Layer 3 of a small transformer language model trained on English Wikipedia (9 layers, counted from 0, width 96). Numbers have three digits each and are written without spaces.
A neuron's activation on a vector x is GELU(weights . x + bias), where the dot is the dot product.
The model reads these tokens: "struction" " was" " cont" "ra" "cted" " to" " N" "." " R" "." " I" "b" "b" "est" "on" " and" " Comp" "any" "." " Gr" "ound" "b" "re" "aking" " began" " in" " June" " 192" "9," " with" " the" " c"

The vector x that enters this layer's MLP at each token. A number n stands for (n - 500) times 0.0076.
0 "struction": 380627362508364661639797840690649524597761343364343532201767687721437415592556563341415591728397451377611464446743279207479382413700487623874377468654729532627540581752358474460470445596591462360643093688208315288508673305708286503652419476284277328336421338466612568226494237587668348703
1 " was": 355642393446342630773595711550379401484550376500595453132673634743475513698588513229446703596320541652620427548818327115480365405672480683799626622661579658669621668916303372414456440532604527400523303681258414323428517412446275305462625477414458325371369564307794429205563277535649270628
2 " cont": 382621262437443578643566663516539509419542419303499421141651652728530493774396406324379713792254413592689542575795145105510308454582419575668576629669591542584558602796349534485562279626578543429350199687329478237615632570344320411665691498469483425494348432450617537082759286509639302768
3 "ra": 227489292523563701674604588490445536479701386375534482131753675810465387710557441197507653691436609395648572656808209051465474379499426626517521517689614650599640479780346321349527624522402477495508259802173510279455697529380267386543656494468592546353379552509578486194592327581568322663
4 "cted": 333583275491499599747499677522586516565570388433571477169755555838431480646394503276369727636336554375463706476819305045400453272698501751668555733630660637641632527647343390402521467646617415409499360831297523349578513373460198427576636497390490215376369416385619544224511343598637274617
5 " to": 335567285469527625715540730606439509482557395539545404140770543688444558636430521197489810802306582577612513565692262046548348487793551649596504555677552501504491585898322438401504556650570469378501313759217416340481514480363188453591567526473416322374264611346714517257683343668540230657
6 " N": 380504310531599715700573723560478429520750385164439530169679596786515313718581330395472744761384629526528450514758289028414402453621566571581636560724610546579589635894356425423501539578662385482403339713294402365308507388268262458655595427519607281259387557267607516301625314632627302621
7 ".": 352609282671618640525625634492361492370568397461473556049778471826566421679489325256510669691326666625541470528759099112444401336712574703665575577727503535546515581819494481315385469583614563344578323714351344294478608469461325452638561577391388441249439580386675459318677257676646274618
8 " R": 360515319631521739631566677481367604432724283316515391185647646740509343649483288374583711701441618590502468517822298078381375459672583552659634610717611655626520673880303466397425583642670473395358277680214435389340595509245233494582642414484385345096355541372630455286643334690650355651
9 ".": 377605262696595670504654604516380488356544382448474527076794470810590421701453285272490669643330662665517501531777144109464418329691559687696623551716454552549533604861495505314341468553588551340581343709309345319479621452446331472614580548394333496233419621379671447331682260652650302631
10 " I": 228492268430587654645703680608433530486596294455565336157763530778528377761461385399515707729465592697513470484834237107496430446605624619653646503605601548645597615925299452451439547622431424443414328783220371496305498325221230513712632435443459440150325654356626557330565358685527355565
11 "b": 379482267640655715593606542598429684318610356390531360158730542751543361732485313294522725550443635590538602561753164044315387384652597419743613593611479630516633613916323517434528445621502488374459336628246366374448565474472427555424650354475369383274380574481660548194802288699778315575
12 "b": 386461295626623733594611542575445708338621342389521330141726561741516374727498360287491741546431653617539614562739190056331386363688585470719634595607487626501643604920378507432512464589497465379470340613221364374455580490498434555420678327493379398257373553467620578162783256684756310617
13 "est": 426554310527548696588604633511451625376595405265460372123664581718434480758387478322296741553490636599694782508770239090379352355652460604721706660737545522627589574841423437451363473512444441447525265662268352356463478446491408482474651373496440397349421598467523559132784252695695282769
14 "on": 365431344501458749677730585495480427434665512341550221125703485733484460691526455335379691462372676440584562549732267108508315347816456695715794646703584575464578579884451443373424473561536499454522261666170437325466489468506327495542663416466591393348335575572521494094716261656573282737
15 " and": 286457289542547633690633661407415458424579317526482458154684431741523532684494544274373753570368633628594378521755227090498447425769540739844524640694609606554537571966480436375416475720565405429369265701249423392366442486426324444519658463468336475373338533343689574180779363637548263725
16 " Comp": 395520348323456735673567573391344638431699393366558466169593759767425340689556356470522758613511547572596503592797186084458379415686464653763604650715497532475621574952357421470495579607523503348230278517215475474517642454364290540681661423449327290330294404470531596230884330537664220675
17 "any": 392429271463590668633668596472449602372744442292649335173757633681410496703531497326347821663417663394576624548787236126375408308774499652786639476732516502637615464961285382482417550585494421354482261746195398403442488536438305486521640560328501498389272548411484403224678351660661287710
18 ".": 348538344628572678547714658430411457390574385466500547082762491733543452660462357247461727635350650632538487469768148129428371242784540789611603559728529549524521534887520471334390507588576518365599317650275332321516607473509383398615642590393447430310399585359688485272656245649616221705
19 " Gr": 369466273566414720570645682474450505418633426328372461211650648670615472688436332338483690562551630502581560474846252111427356394647580676831730609804654565491550532928317390342371584634608368492274247613187462439403551514275299542568703472469525282180324473601662589203628329554620252715
20 "ound": 401405186455448673668646636501450533389585327351513353130720609724403502601472410337495741525475693498616647439855347169267328301640538663853663659654469507677605590937299445420433506589524402459451301700212477448548562447548249467614695498443426314293270613414619453264729345699592225743
21 "b": 373413340608562807606703596536502642362559347367541394174743532692494368701526374283492820542431632522568609483776235085295375286721529548620576603580521602494615537923382499423549458619510388424484327614199399328503626527538424528439739407468418418291347534422633580159771223592741247699
22 "re": 334439423451469785705688625572432352419590385274452434191747518775384434712490451403544665460355688608621558497764168126433419275655459736677697632631492622629666536908367407439382522549429331503467261687085423379511659523494360383528747456533529521305329615560571492106569359591613274679
23 "aking": 410414282480539747630591589453504562473509353337537325225770530724453510676377497383353791598388547421538582477801311113529314231759447755786579699701613558762443491910392382514369364660566513405527332708133459489596499509553302443559678445432474456457331506382653532132482322629635166694
24 " began": 381516262397433720702559662518481510495540372441537389175734553741394510733434437390565755582348522617530659494818304104518404294774512760812582610707659583629595558770342436386410525651646373385507364612193452336585449421477301312535624530440422271421322532346747487279503329506633109729
25 " in": 338416268489559750646570721593383480402591361413523420191683586770466515612399476338332776789334626674731445434738215087541350406710458722604601553766585574607604616733396549419502357626666417390481355607312396271538434442329293394555646548446409367362318608407740492193704408509647150702
26 " June": 544455303563693789606566729444465554412624401440586503075735598703525555650389368372386749649548609630698487460747357101426369320664494693633658516762486596630601581687429465397441617587498373445294327708240458450565490517191123470533684529447359258462354403400577314273652285471688159751
27 " 192": 518465254473523754611686625479613392441745333349609457174801597770410433720606415414419787709404573539740609462679379148330536295665516755702620435820439633609547537795388400295377383550448421304326279669230510443449477480357173556661704539429376191438268526405648361323723430509661246671
28 "9,": 453400278544510718693712649422500474321592363491485524156740544815555499704537429391447784525456589688684432501760247100389524259653646678713541450751630586688485511746367481261408518541622452326461338650381436301443498481386267500443758543375490332327313479343743471270627300586635165715
29 " with": 270352132473526667672631767459474444444506370558548312208770509733442558646530360382437756729359628533644411429794151151556503380667571704745598566726517607675515615899334489376432453648683422398419325669285365347553368477362281407605640541489342313360336621361792507256660389649546221628
30 " the": 426505218447639681564628772410396453465641454486590379223656501766526574616520426434348814810391623537625560466827186114422464407621574645711543466656513684677656565887312468460439467663551486435299292714298282233386462379438227402481678507502373328384286556428754485250747350559503222694
31 " c": 248565318557501700650685645341482452383522399373548507203757616705539448700357304505561672841432644532669559492725093080548414416550627596639623409766559538642663614964433519467515373641594405367368272597289340262399586411365278422496739459567365280502288380233608645350757420637590217649

Each question shows the input weights of one neuron of the MLP. A number n stands for (n - 500) times 0.0026.

n32 (bias -0.129): 605409382479416352472582486561503320363458473546457378447639550506379526376428497602480406540608453685410614418477372732514556508523423536601486497587442463287494586632712494698537413526567473430519492384482374433606204566374551483600494487582343497546574514428524428300391464541556565455
On which token does it fire most, and how strongly? 29 " with", at about 2.7

n221 (bias -0.038): 439612622648419350550582537506492368486361525503433514674640384335494428470414401500423467643289546410418417337340330462408589416465388408669411530473383476459512644550626484414437429509586458522617514466463537778701441375565567532530515628380424594427386457574410623523630573458465374506
On which token does it fire most? 9 "."

n26 (bias -0.034): 666548516469402482300470659511390401625442439734512413401375522417401506469647540615683629580652641455558654659545570620646569563445515429512524553441636311647503402644605437414478463485529660664468500573418264551441538583570632527303454549436637482543395538616428557436651512567677569574
On which token does it fire most? 13 "est"

n314 (bias 0.100): 553526436569471500401674554532388503479408604696467541536384310396509418554425494292344542412497401414413721366147376273744242555596444403575479385655415581578459509423445449476481445447471545618485542315422503404464605550503672442625566524466531657376506548564388416465412524410549544665
On which token does it fire most, and how strongly? 14 "on", at about 1.3

n335 (bias -0.035): 547536568522517477341591497512495450459525533390440475563383451707361474651574529448492438553547616641570579420482620464644367441547427421558454610622269445644413702453525606472402541426470515510552309470495577683488492597558611592387526490573500480455522404539450592517449680538392480489
On which token does it fire most, and how strongly? 13 "est", at about 1.2

n68 (bias -0.123): 535584597438467531512477353484619547557436515515669533483483684396411518568528503573430419462384464572279455378774645507509522643687485452720514380669475345497471662438366503335394489482494514401522450482524488375500503544535465528503696373599573639600366751543517421597350514455365547444
On which token does it fire most? 1 " was"

n383 (bias -0.163): 429396426515410472632426541448513631518481522355369490711470604599492613479494672508508437460574565656563495557377626497482475464627663551553515631543451397438567490658525564616243591566537530553618523481645475451531569436604529446560516438537648456585652584635470547297336523584487487550
On which token does it fire most? 13 "est"

n108 (bias -0.030): 672563568492559495508410492351492638278473542517500341628419468520539494480476555591429456526421401520579453552568429776408497456574574622408511418474456418598523475551601242591497410520623514610610541710459598402366407437317542586488412540531452654400470549476503484566651533620782400551
On which two tokens does it fire most, strongest first? 17 "any", 13 "est"

n239 (bias -0.107): 366606536541594492485456494660514506575302423394433453551385488539448676446586587512538297348544651497525411449650541303604340474371866457476603542575409383527420526378494548580450505535511427628455432356378518418570345438527393563570512472351506719600381503486444402503401599416613400472
On which token does it fire most, and how strongly? 22 "re", at about 0.31

n358 (bias -0.091): 452625628665546517446526400470451410379449443457631418440418634459401433389621639354491696561761530511569450500406686413444405421629572595486637657380614471479468407413428472483544593523587492573563550694584512336446619480517690402515575514500397414582530458529634481471536737500375478427
On which token does it fire most? 1 " was"

n251 (bias -0.125): 458675655480616638634430426417593628494583257518549439475410624481434769438734540534433538457470692473532414513479530440479578578494494646417464336419530540400648315607612423604583443435543611488517412411487439760446556463488594494522384431597759509497366538628497582585578380614575671626
On which two tokens does it fire most, strongest first? 16 " Comp", 17 "any"

n373 (bias -0.059): 522456497567571508335514449598649566489631488517371734612489466545530486623552610517580571478544645402386567514650528465505614619530277530539594435556353362593364500531471485705372495639672617626419420420514529505480386634422571653477508644500489578550707511438479556451554550564544466442
On which token does it fire most? 17 "any"

n100 (bias -0.085): 708548522565566306399594591451741510340471321308348427508620352298421504401533464420349331486458335541523544525623542488572631572559396486479551550422544626237812664472427293548387442332493651437384657417583452428686470493416283459507654553820479615609478470403450506418361503533527381566
On which two tokens does it fire most, strongest first? 2 " cont", 26 " June"

n81 (bias -0.034): 563535575369432449561721597534242561690293474533416508311482382492492508345541536525533451447622688617511543579547376494617573495722467554441435372494441309423260473466552527440466436508558527482453582408549610560493433547600467605437544531472627634455610371449479384497547473527563442509
On which two tokens does it fire most, strongest first? 18 ".", 7 "."

n43 (bias -0.087): 388559554481382531567483399601594447262265460323478536618599500763434491388515551677506674485431542571453305488510462500420615551613512359386444473556615433532561543428552608591562503380489394574588698612467460438479559719591423367512544541451488525632521553578497481361572728639489511460
On which two tokens does it fire most, strongest first? 22 "re", 25 " in"

n181 (bias -0.201): 450737393640564440416510590442404438455374430675420566414489545590550466532558475464416369536428505535447551419497615503568651460548560365367423325583393538529488458489465658545393455457563604477454465575557523516419544360469488521451418511555488498546372648504502520559472606601427618574
Its three highest activations, in order, are on tokens 9 ".", 7 ".", 30 " the"

n226 (bias -0.014): 473354433425482375535446544657318606503565361611597300394431450396626462478568540425427425557570472444617576315466530544455503323551478550394421475665531422568405384396421702508593462410495474600444619598570520480649526519353447484583438434438462649533415581470446598338340573526481531520
On which token does it fire most? 25 " in"

n9 (bias -0.009): 436562633617449587543681381495535525490402397495467518376480589581450408416542435452382401616564481673433523473509551519631427578559593573427308420598396601562530620479304409547430512538457418389383638436489640725600454374495497503420602465577297588533486534408358426551519538554482563401
On which token does it fire most, and how strongly? 10 " I", at about 1.7

n259 (bias -0.167): 534441439509447452380478383480576217500295396648647524854409506544521400597516397475379535597371554448634524503511555661718643612605562419625350503601332491405509446570672330509531454345512464398547375432307513552530453425491433482583494480506259545459381467572497374349555343417594603448
On which token does it fire most, and how strongly? 27 " 192", at about 1.6

n84 (bias 0.057): 500500269274547578523468469612500530432402412549588467439456572500598553418552481317313512494381437568475409328447535534360448460396749548600381506462630410316596404395558631472303403430346617475569511666385594606567400570345557548336465541353523624599427464465555513455526550595394508494
On which token does it fire most? 15 " and"

n247 (bias 0.053): 456386503605528351551491442467528486759390587497520545590438556503512648536587409417440549500539607450574587406331450669363679655479432726566535724467454643531497660772612526413650558656396511472602363550426637572587357581467656567525378579384539480571547572561466555470342591392588418503
On which token does it fire most? 29 " with"

n248 (bias -0.062): 472470515435495513458494454508662634511453306391452561552479549366572534437494539349416320400466699585395768356510486650343476599492464620506595304443541407578390571642553488464474526537505548439479503544372526571580465401599611587725593542634536587457535682383500461456530589489508465251
On which token does it fire most? 20 "ound"

n207 (bias -0.176): 513725547536457513383620563451602282420555333578494438534398655414455404579473409513454352619666409279550379590607516356455420494614448557421484440381500441579802433478619536567507421438531606682472806534463408256543494621546545579477598426432487472794463440542293564692575531644506466393
On which token does it fire most, and how strongly? 31 " c", at about 1.6

n266 (bias -0.040): 665570477468464575365469433547583338586691267638485402511446445500385808430510386450453532468453497568614613461482469413389506687603647518592573445557457321217645567652447651577592483323621365497583389454653385544570334595551624451545579530637469652518526367541542395556444392464562530324
On which token does it fire most? 12 "b"

n194 (bias 0.017): 489364320460470436516644479570467620474649478583472457679472650492518446500539450559562594532433470466467474270582559460476415401388420448470581484362287249637368497449514506518449545301475633515510503333619441468412515503500429633668564578543649596480506428423518383432481398500592439441
On which two tokens does it fire most, strongest first? 20 "ound", 17 "any"

n172 (bias -0.094): 712420616549351563467477525500525387522624445677581559439588452533510587320555503425533564739526571610664535685418405333345620574671484733368427534543462503433513577352655684465736774520494286550746446452527459405646484493629601532561645574595461392460486497424459552599485541472245584392
On which token does it fire most, and how strongly? 5 " to", at about 2.1

n340 (bias -0.101): 318752353577475409423376414431531404347768506319489551527517660343219581548475536482512521527518375483375454436429521586497653430512707520524543616256532396395428442470416451407338453428503534492399500466528540375637503360354421448500616447633503442458454511561610662457482500443436576538
On which token does it fire most? 19 " Gr"

n361 (bias -0.074): 298439477296449622519789568536434360484410287506570409349473338552475561548660509637519539355497451434482264317720605622456638631433516491410441507377636570604506276421520517537503405551741466488627497530510584554458543529208431531543545623452414500557593485462337497599548381454604660470
Its three highest activations, in order, are on tokens 10 " I", 29 " with", 28 "9,"

n19 (bias -0.030): 520569451424503427621626397460564613434426556289321428344436555471592603494500550525472424494435578478335442491535472454580609445357396527591525520463631390453568503332420441464659278446378511668495478307570647616565389356452517410483506601562303380497570709453505510491672470465514433509
On which token does it fire most? 2 " cont"

n338 (bias -0.124): 528606597452414653369474572583478476447455494363413495523269394367492373396644447554440568272631497615311536585371409335399530472640429522511558588497522278468552483754470588547451505443395533457565577429423455633439547463417528533433569538489577611532649489561432262478606522470449573304
On which token does it fire most? 22 "re"

n347 (bias -0.127): 465506518492475553587497604497677327611469582488397519426475482574336577479427489526456425553544659420492554431705599544391536346348401517453543671456534474470691329316671442526503476494450511356589430631452564500547710538341439577575471459637547531586533717749575589601384469355546389370
On which token does it fire most, and how strongly? 4 "cted", at about 3

n2 (bias -0.012): 462532534574518505552604657441275487519500362663458749325348643469459349575514677536511674514412494419516403455366629637538383460550591511536559378366505539569481465509454494430547462300617479615576466583549564518554400586456538495341453516508638484518411609457492582699412508651527456535
On which token does it fire most? 1 " was"

n355 (bias -0.058): 370528568464540434441477525607525665702400404520662506583232575347526424613493661324480595457556675407582640336437595432246574753457311427632465490423494369454599618533589500385454470546642670516550645476425462485509469431546390376618638472337474510624534639330553454675407566641452572736
On which token does it fire most, and how strongly? 20 "ound", at about 0.2

n8 (bias -0.097): 548369669584500606416399437534572519605506456531476463321401547471380480369553492472545541446458639544562423581567567317467609448368629289406475416446355596497426467354580580478406484322388446463505670626284423516490457531494442634404449660416427350569471394408406754469495570449417382479
On which token does it fire most, and how strongly? 26 " June", at about 1

n112 (bias -0.077): 702350570531590601423580539587541388431464397420658500443406411560509747363629543558373468544546576439595575405458620432446616696632482509525380529519470759483519503340600361572506331664453373348509518471426710540415491481394448602579549652482334635494580607371497340555484435494776570536
Its three highest activations, in order, are on tokens 27 " 192", 26 " June", 25 " in"

n29 (bias -0.014): 441526456387387603406545435530500531534529422433493509561438296381515381432471442433497446452493490476306718495477589558331561480555388447505616449573418468458500417666497462561349484555502488300552493448479424665471519520437591711403355479567418640439448411502483528386460486560502528442
On which token does it fire most, and how strongly? 12 "b", at about 1.2

n185 (bias -0.182): 687357385484338429574594536547545529497496500655474558570417416206417688405264431453693510657352396569545670476523470293530566737503477582687487573452373675422503444443461422362493731510325384366494351395402539620685642568615490556573574405567507363519416497309490572687446642600324573496
Its three highest activations, in order, are on tokens 5 " to", 24 " began", 20 "ound"

n143 (bias -0.145): 243474446538370739497661563610556500712366388410595743420379525461630451322457519600465415420534720463378608412668503476520471541472469443399366543542503652452448635621312549382646522462656579618615672310371464677427404427597609477585510467387658831451396577638621513673543526444469719533
On which token does it fire most? 10 " I"

n11 (bias -0.124): 484436634497515564547519561592623421494623145586548494504539569561394603654463441664570389368247758382543608623346396504631437509661522472257448523651306582562417475407606510766513491551575527554512567628487493393522549452462359599458598353620627482431510512665383474560388549464575668507
On which token does it fire most, and how strongly? 22 "re", at about 2.3

n310 (bias -0.225): 548398506550349390437554355508571615491500484521600551417454372445485476524576422545340522664584618355497512555572701469524568503416314450506509655662418410584688673507409589565290433594466494557511537353478642478649572318343423693481373565518488337483666602319409531620322457647500540532
On which token does it fire most? 20 "ound"